Layer 9 of a small transformer language model trained on English Wikipedia (13 layers, counted from 0, width 96). Numbers have three digits each and are written without spaces.
A neuron's activation on a vector x is GELU(weights . x + bias), where the dot is the dot product.
The model reads these tokens: " Ni" "can" "or" " the" " De" "a" "con" " |" " " " |" " " " |" " " "7" "6" " |" " " " |" " " " |" "\n" "|" " Mary" " Mag" "dale" "ne" " |" " " " |" " Mag" "d" "ala"

The vector x that enters this layer's MLP at each token. A number n stands for (n - 500) times 0.013.
0 " Ni": 583522612420353364647542407522648397359569416514405635377445663567529599512601514393625460425474482678524644284374368704544449483513345680468496377224494389525529646346514440651336433619557374543448589683533721236599418649525469480289504579659715410408578472496544453419298538657438535509
1 "can": 643503586577473405583634447557594403593436357600491600394412635592581565582650495457517462365515463673494746217381348613545531419523215701445462348262417399639559569470520404611338395613631357368577583500545626298533405565562438435432455570717627401429505326510536488489373570594589518448
2 "or": 684582460456529465552502506600676420532564408616499549433471572540593555530644576457622363295572361618571723277325385524502389260667208685499596377248383464538565418470488418589448419631624483429374497566487543320579472551566458435430419632692608352500528255553577529381339620703591565472
3 " the": 615571531346509442626548427492539509591456418567491631451452529570586586608670512589572503459546382516525679515467403562438320291537036658519566382292481315565550543389456502608372507549596487456376439660473440380570356583572452496428511699574672354496546400589591539419381582525492531548
4 " De": 732397662279364483515608394501536627333664365505486545466399550485644543575624506478614597475512498494459582381526449731439318329491287748449638303331665501526477423582465338602443489720594522429284451689485495369459371628451491528440457792611610386471464503563549429403289472610523550489
5 "a": 520513529519500577580623610544551489506664558654417594389476578395525497634606547427461346475463416393373652399477448665677515445378284792521545223269558513498558310384468338542229455708498361411643413628483627429389476583458582566404594730632716280529365477521532526538364367506510578475
6 "con": 670609528577591501508589480582421532442584466596416449323483499383571423534514400386452400474515488589383574337542405714733458515549298719403527472302517486690526399513593179526223418722480356355517634531455394446525507400540633576395436712703675333486421400672677610494394524499652510412
7 " |": 631540465347475418652522435446567524587452424560476678428498509538596640615676525625553496447564385492479629524430436509460309272537087693556534375310449300540585549444462484585391515512556485339337468654486450340565344606592481553469521671573733373525564416574534525429397621527513540550
8 " ": 601581484385492490635534483461639552476509335569479634475496550507630774614722552567594559462616446517462640643502443560586274250461212570484505376314457254567508404543451408581416502566578429321329550632489429290524273477501400555444532575630702397514497432572556557354369655532487553549
9 " |": 571452375445381401644504649424562516552576390558507648436461473511593705632646554588562598439524497407518558493491442610516373278488129704499474404352441279546497454546454450565525545620568420280313582619571387380583282562442455648508527453655759436501558537543498443471362570468515580547
10 " ": 615535412405473487653500630483620540431580302566513605496482571486590778620713524528540606473559526492544556534501444585643435249484275527412493360345361246517466352618419382592499608648584339402399577617505379237597261392505338579454626477711680402539527480569522536357349604556469528516
11 " |": 580419308436403389655529745468529475560612355547523625453440512479573672648639550573515603442419578375593512400440428583479457294490181670419484369366405289502478429558468434542618670678577334351388571628580374407639311532448441647521551415648751436547606524555494428475358522516527559514
12 " ": 633528390369494465669563691509554519412597261552505596482478620433540744620705539498519565475485621487598550486460421556604449294510319515370498352377343270475483335605444375555550688648587287467441548603490355235674304404510343564478631415695713422592554426578506517355389566656509485478
13 "7": 549484291432525362622538790546403494367516295574555707386591550374535629605661638639507559495562645456483536445342400490595483383479252532402568314358437290473503364495527470498567734652700253465418532544558315520617403495391383369490693496600762483627586412559544429484346521584574532475
14 "6": 563511306420557440502545677522385496360574319494557565413746476395430570593659601624604486503645661517484473376281347560548488395651332581369598413383349301498361386479418425566665740591631428567360568524469454496605351396329328409397661577628713554427661330713505556509389664596654434442
15 " |": 455462321310529370476493608465455430585441403516466546581647530505458626559659513542580483582561665511636509407307424536295545440602291625313551460315463387392374445452305537543682828627585502435376460636570560376633331491350379647455458561576664605416669292720540440465393590594668425464
16 " ": 521474352300612432610533532519568520501528273482428558626472630497574793564625518474472621491631678526636671549387438579464410499482384524345449413302526244474394391495303491510548732660729396478445468622578546265621350456341298596463585556510658590452611266570537450279427432645571427485
17 " |": 521369306499538351636526593483559486572583352459436604440336524447605684542516575537467554373468716474543588491404425631364399481521245677422469402327527280525520458491336520457619720718689359389483490603646536398611345573417477683483541474473819551491668383503448366409467319650535524510
18 " ": 621480372510588483661539540528578580407607320467408624470401630381556789540541618469466478428515767574501569612445505689552415375543348533440498343399461212577539333539314410516505663662668265475514511557522383199603306427549479591384595479559748468522609378515438503339511386672471496481
19 " |": 578395318580469405671534647522492542551612381461422631352364553353542698554533627516465486389379741459468502482431486627436426390568223691477515353444425276549578385531378433471603683667656298442470528586587397341593316544560584669437465455569801482554639437516420439485508357614516554492
20 "\n": 642573471311462470678550398473505552641419411553520692435501509529581604592695529617563513445611390542460661516413443502467282283541146655538514327299451284567618545447454479580352534532599487414372449694454475327508338591609506545462575676532690321552547408587498483400389602503495484585
21 "|": 640605414276484439606499590378501506426497459614452749478587327545568691639674489495589480493487451462383689565546426572510320323482174749554514379331468346508475477415485467487407474561676441271441506684535438299417381532496538644524486555522647347537513441593571498469523617522591589489
22 " Mary": 518625476302414646581506578583435676532595603610484620417481368394726674610717536495663472563549538522421578298433525615566264350418215679532568390401392337573347451509546400573378404545760441495443373539611658395431402550331508469423404569580612326346523443495569601387384600580610460581
23 " Mag": 502569530345407533636664428512599679423541479572461479445516511463749585755636563320597374550502644760495507191508276569422292469278439678339539463313404347499353432536507333630338367607594620683346552497539585349499459535575597586404546668568604429501404359523447515442369580511700450485
24 "dale": 490564476499496524522424550724497439490559435681567578338568515535559675517505499391603474423547550693424589207433211554353441413268349684549542395365232480411632444656603481606380441758781337545573597433531570469580576490585539484285458622471702389611377398481610358332309530509621576429
25 "ne": 628643426383445434443532474522563344513559427594445571380576520534607718570611471291697434454637575697511537259401416546505380304457293632533570313272363490305503424530488468615513401604543494587404513645602621425600579563594515492208475643622467407488401253553556466438385492861725553399
26 " |": 571617428308417471587577489418595434484445463542465571413595532584578760627559530374506405427562546650384567623461336550482371349363165730602519392229587427380502490492454448700491469567577543314468516525591589374503366644539603612442410395625608375515468304446598387554431557634700619467
27 " ": 616683580367486586583582511443664520385506353565539617465655507572644803629639495351570565402657514589453527665558383648611278345441280571513434454351454307524385355570425366585378379633610518361381565543503560348489295433424427573429503401693622376520417467470609502359309648516548567518
28 " |": 579553443422357442576542668403639461518571353575603611452580437592603641625606480451542623360544552453490468524537357693524383413470144699488389461370455339498421480583414487552480456734638451304407578510579524467504310557415506666469450301710676378503508562474560407508250572413533633563
29 " Mag": 596543459429413488685670535478688595349644400608473534497407405545762568767678558456571463489488691587554507207453334730523386334519379652342497331393424236543394476590464379485378449656601519643334482440538494403537364500600518518367648570663616405515491529487369539358263596426577517517
30 "d": 430657397505560590453463602612632429368569412590571601584418625405531483640458496525605455450565651621630449089466259505313539296474279630495438409514388524458586439578553538543345545740723333571519590404427444186550544468588603498469560548541722453686420371468544415363366526534514621558
31 "ala": 550553399305449432509550550609520385432620330561582571440571516488516648625604552495496418423459655597567674072328397351374401130472429586442463355438402469360531269649499533578530447606548299628525459527582495509605622490462483545256448611568684516713440495546708566463353517554702710494

Each question shows the input weights of one neuron of the MLP. A number n stands for (n - 500) times 0.0012.

n194 (bias -0.051): 725327493548423603598424649536336546611453608405427416478477419577421493515643410439401501367553384592374533665428475470387370630510477362571408384524617530465538312371478536502605652481665586693484442419484438386689577363716451712510537389387533497327397686448349418556578507446521567629
Which token does this neuron like most? 19 " |"

n71 (bias -0.085): 687342509547559443690337515518295552450450504565487526425728371608620288594483626594168379443636477699359358601521284566470557560430511539400321428642472803485336565531437596440484532516587495518642407723463319491589586615431314535474548354505571477744446378633692518543660424495496532368
On which token does it fire most, and how strongly? 13 "7", at about 2

n291 (bias -0.146): 391441516526639487469537421575579467515630431495507534736613700411404380430427508491502605513378393518496689548528643397536572315559418433623788729438485585522395644344280662445287628519458447540357485443788510308562548521478653372452525436467534424593404526274453445544456532693419592495
Which token does this neuron like most? 30 "d"

n233 (bias -0.157): 468410592630583513816516552685485453531371288534611386590509309425620513586576505509524377642378414655380499610492625564484579441322506345358309673362513499426626782522432562494509490546348633658360507561600493461405589460406487407432468517541633494675380494616611530480587530592400545584
Which token does this neuron like most? 23 " Mag"

n383 (bias -0.169): 441746504519654697480379524481589607567426549491592620519549469394428354394483459492439436504469469451647661507594606429500606505385445462641524403401505458453555504340623512507473308570439433430491576404514512460553451606364290470604380414494358518436357356584464404652625723659426356546
Which token does this neuron like most? 2 "or"

n283 (bias -0.225): 405505592581576490614319625338500322417483431423452625562565591508547486545597569531647443470532436460438620616627360531541493412437598494581457609741412324543407486493651652520520655362551545579501651604425616531614374380378381376478647375481360350443576541545495633543538508410551438486
Which token does this neuron like most? 14 "6"

n256 (bias -0.284): 483473461712636443509560441658397600702429537485570647744487496609594525370684551680566516515445466522528410287509572486404576568496557536508366494600511462548577519380554470430471451332539296532579596483282404579419418418503564390467431470319536405414646610556579660425419622504540629340
On which token does it fire most, and how strongly? 1 "can", at about 0.43

n231 (bias -0.142): 491492505562526477332471342473321313571461733629456525434567496531296574630627549389440323547555370479599499463723570665467633439463397614513480470342445464512713676471450602690534465487365600653359528615444503522413651511598422275425463430297504611495312442497452543431579496474483327600
On which two tokens does it fire most, strongest first? 25 "ne", 3 " the"

n315 (bias -0.076): 576518531398518507483548718469488340604345526496459705390463306518412297496313558746526625462340655493483454524843437655388676512464620482458465669561565371451579474349543467469347418652507541389322280467386642495580511832467632445445607340747381377607490406642384653301636397428488427548
Which token does this neuron like most? 28 " |"

n30 (bias -0.140): 435526540532463445422479425496569436690598354488457437406301560413355461535494473464435615544425560484669646626499391559378607668493607522483463531527355426499516407544476653481671432351439550610287636542443608583531389426358638470617587566655375416406625439410386607492360419723349528472
Which token does this neuron like most? 16 " "

n263 (bias -0.124): 638542526736721515605488537380312651701560246360385527376426621336555357639535484542435566754538320649521352542537451600340576580548465733512416595478615566528321384379567896602454570460508806608415341489372395489642590448314539368457591393521474616455490612598470579336515370419445510308
Which token does this neuron like most? 14 "6"

n83 (bias -0.105): 362494632642515491398560516519659484401326519581579716465351452681592544468449619366408483432607257580516390690490581513574522567332501511647439506666587386561616390668487666546444415594522502475417225526542563571537362457412562418560616477675292603560537421445595457390378486494477530438
On which token does it fire most, and how strongly? 27 " ", at about 2.9

n289 (bias -0.134): 391410534791627194357550624140511577592565486269733654477521467493338489428485442402431346483471295529539547649513533440474611366410651567461516609467418499699361553466568658594375702471594494469449455425594582670504330449611656383430493231445527601426456565559519301446314544441576519403
On which token does it fire most, and how strongly? 28 " |", at about 0.7

n340 (bias -0.185): 600376450640657568556531583521593183821507516589365467354577686354694642523341498403320533462284462564479487806464453521345523496562547486622537528539379583646511533582452690557703424407158738244489419913418408355696553626537680307532379491352645578362501485594288067716556585334479544628
On which three tokens does it fire most, strongest first? 19 " |", 17 " |", 26 " |"

n4 (bias -0.216): 579596399514563264461589546564476562562511629397410473594437525562346487302584590358453519439578636464460423520713279449618590287397554477484369418468443484461526664464621530317596347366401546556617427564642410499715431486339438633491557464512648479477576545479394428690424539521666403537
Which token does this neuron like most? 11 " |"

n153 (bias -0.128): 533480587480595555493685389365665254576534592600480456699497568396655609269428538482581530639703161474593540635557453447292734320681373479651414422505616646556486469463579419641531607371360404562423494603437468482267391510505428519554298471310538592430596440523456524365624371329474589412
On which token does it fire most, and how strongly? 3 " the", at about 1.1

n251 (bias -0.191): 672563498314538515379507371319559308611551552374516480559477569493317695587468516526506701533296337514531274549455560504428570642490472498526668648677584611535489347512455535598572625527323643521393531651521567326668488501453616466430448618540414518482394415653431323396497367415625590679
On which three tokens does it fire most, strongest first? 15 " |", 4 " De", 25 "ne"

n238 (bias -0.081): 603404376477485599739508399646462420473683581609413492570510514495533591490509358309480482604609611310703588372451555452465601470587461510541423505562715449426592568581535339515579512354428620519525518441458549500601552411500415446499631491490408564314355429602521536670280592332505649375
Which token does this neuron like most? 29 " Mag"

n169 (bias -0.171): 708664646511658531658512606362345497791370572503563409532444507518397507684578574728323619587369343571598349604358466426379587605574380527450637404577596598434601560484530366537360525662454461404257420515475790549458432480485404352510466503368340389480408710531519406391467359361404607572
On which two tokens does it fire most, strongest first? 20 "\n", 3 " the"

n139 (bias -0.154): 484308477481320431568343470488599503539358531581456726505551500509637403419362406533506358549340741417548488434491561478466395751519594438563417496485469264620620550424479416597557503537279657613453469699412481465496645581657546470604672573511553629607397494446338427366498660533354581408
Which token does this neuron like most? 0 " Ni"

n178 (bias -0.159): 574350583673615477729502544445565430332546394518410548423384274683464290475628426640431573573440398584729488326462544422241439757641541565723532514638338507542607523653587363738433663475433457230384510713522444269457664710484410606699396441414414538465552419388500468607533543523353503540
Which token does this neuron like most? 1 "can"

n296 (bias -0.152): 568552625489340240468425465384541607594539501516493280499290564493589490404680371446461571491591428490575659626519454541607465524512380587449442367720487556641579541555487323465455591396396527655432517401384403664678407694464433468524337510513354571566397578470681362373777494364613605493
On which token does it fire most, and how strongly? 4 " De", at about 1

n33 (bias -0.176): 292438539562577421521536228590446482555549409316554452541535585574476524633434544535445360625399612600430435526495633508505456598562467538686337552598464495637458443473495464439368435500525574454308574638362561523555386402523406486620585293432415494532617405486527572396476484668521433543
Which token does this neuron like most? 18 " "

n101 (bias -0.143): 570508726584798500445566461496332401354433624660397347485464515324400142601721597587574385659498547499561544529534527457503524434432315448354479555633569553262485489653441402661299585390627516207637454540558614416574703513497313636458524477360339571370367421297511367615443434382514528546
On which token does it fire most, and how strongly? 5 "a", at about 1.5

n86 (bias -0.139): 703510591475574503441456636631384502616376572538596536521442504463504302564547734475583523498393264495564686512520442526411592315526334568614448579544469500473571458336370503472574248432305721391489626559524546502426493570424585453502367448326398552543441300404598561416616444553365486459
Which token does this neuron like most? 2 "or"

n288 (bias -0.120): 554415651535698473445570568430591586667504556482502369450485222558568523364538523311249588683449444497310372501619629670435472298496499336428528715496595600557393633551664526504472629552192399477603637826428467356646587456512390402534509254331806493444477319519486329432452339428573557483
On which two tokens does it fire most, strongest first? 6 "con", 17 " |"

n357 (bias -0.155): 582448613487478678612366525504310484622579472489449450599510608479573445437453470482579465434486399393646480723450379233650574527502481544592354512346394453762565388548383619540380562422339566489550327410458535427720432573544529419562515583706512534460228553405340364572538515444659525431
On which three tokens does it fire most, strongest first? 5 "a", 20 "\n", 7 " |"

n66 (bias -0.069): 500479450557294449381429425415257519590609332585660422310537493491466503519508692680448650311592451594410438622607608384557484575486688317319400388458563452483519539416561575454492564387530487392504370636467468412349603577751481808729590489490520419413201677604520508332539441496583389587
Which token does this neuron like most? 20 "\n"

n376 (bias -0.154): 414362550720400578454325570560314559661404515569529438499601502528496564479587399363486413468438542458568607603437579517580549377408336543408454550584420484531625505485466360590371290470411524493440458513531388333607379668304445429648488598207568684525620491551413564603649325623342463510
On which token does it fire most, and how strongly? 19 " |", at about 1.2

n93 (bias -0.041): 597588501390406504602382505490660420526432575584513448560292646517489384528638562665515571472635655801468432378621452282436387571539668608474482566597635405275566602413387501388535497607510410701584262605478575408499347632495664515604601534592375435424500688638433531547610655370345497345
Which token does this neuron like most? 29 " Mag"

n62 (bias -0.024): 557716583562459507340659588327514468671508695739415349516389577599544512439474538428393577546423480465392385484519469482472520638656453545497662687598542516651611419617477513642534436427605355555451457592540418306584347657380405238457100495473331323492646609463456402145632539654540436503
Which token does this neuron like most? 22 " Mary"

n207 (bias -0.228): 506534369457483473523415434537703437376210484447639489494392475349194594331429621577573603587561530311762462493608529603432526576430421529601691655426391368537586583465596480706532371393296340535484517629369677371655378583654627579884660627377272528267516574272504451500548633497679493451
On which three tokens does it fire most, strongest first? 7 " |", 0 " Ni", 20 "\n"

n177 (bias -0.150): 466525683694692523583338215404358315574561332726277530555450671359441458482419409659163607449132375466660393570488609566274544396491445506505660539511429396429673600495458403664517640457437700334205510636540334367731639544511530591441385442552495612546527493487581401303736611473397609600
Which token does this neuron like most? 7 " |"

n100 (bias -0.151): 654633443537501393827499574549422572568261430584498495384382453439483530545540564461507314445493323518639353521633438655572435531616603470417400690497478522611340404367485640465664613506292371558651407626557481406435389635631492647426480556447280446468365545656522373366479577610655726372
On which token does it fire most, and how strongly? 12 " ", at about 1.4

n130 (bias -0.081): 495596441454410457615502374272625412571340419506620410708537588425394522508640580686359493531439480513362620524716633619563665529682528484368645549513421348342518409603441515646510633443539337577606584566388550536348523458497443453603409514483267323390515494332367569497421463547423450524
On which token does it fire most, and how strongly? 10 " ", at about 1.1

n176 (bias -0.132): 539457576561574479337646488342661470473536464551408383608426509518405827447419738370601470626424397581402643640437603384569645540360590502415550465568491530687569632649446625489416453280487353463551629411455509592477468246633463361666521567529594642594513538440488413375399489422377520505
Which token does this neuron like most? 18 " "

n58 (bias -0.140): 612515511710620658561610392358447290414478536389621426473484483519345600629468445514472672640493437388664519392455551509495566596496521510623540671500564296592414460571443496606397551322463374554545522439553570469272701438351570666524573444441495511498404404659453462429482471628446486548
Which token does this neuron like most? 16 " "

n40 (bias -0.152): 537399451444516496524561369634508309629495358429500459527372549460555479485585423307578592496506424571214442682537626581485591661465652275358366564440551380295505358445310491605360772301449449602393350647469492348493752543523515647228441464710428531481361747461490491395527790411554563640
Which token does this neuron like most? 16 " "

n65 (bias -0.069): 455513428484284614596451518253632418415360681382545443617610581304444470578577706568520553490713298586616588523401455438501399582545449381555481605590494760483670452470434343606448460563374513650506523621277583481482427510583220587726387427562418393427403538420597616319587421517418430537
Which token does this neuron like most? 27 " "

n239 (bias -0.090): 327557675327625638604578696341777393555477479765443399513416426408333586480599465496251540500498424338373497542675544608358769376518428545759493706581470332694457520361803204402573394299524659424331361511543415403586473608350312542718609398453353625522408606645633336591457384412451570629
On which three tokens does it fire most, strongest first? 9 " |", 21 "|", 28 " |"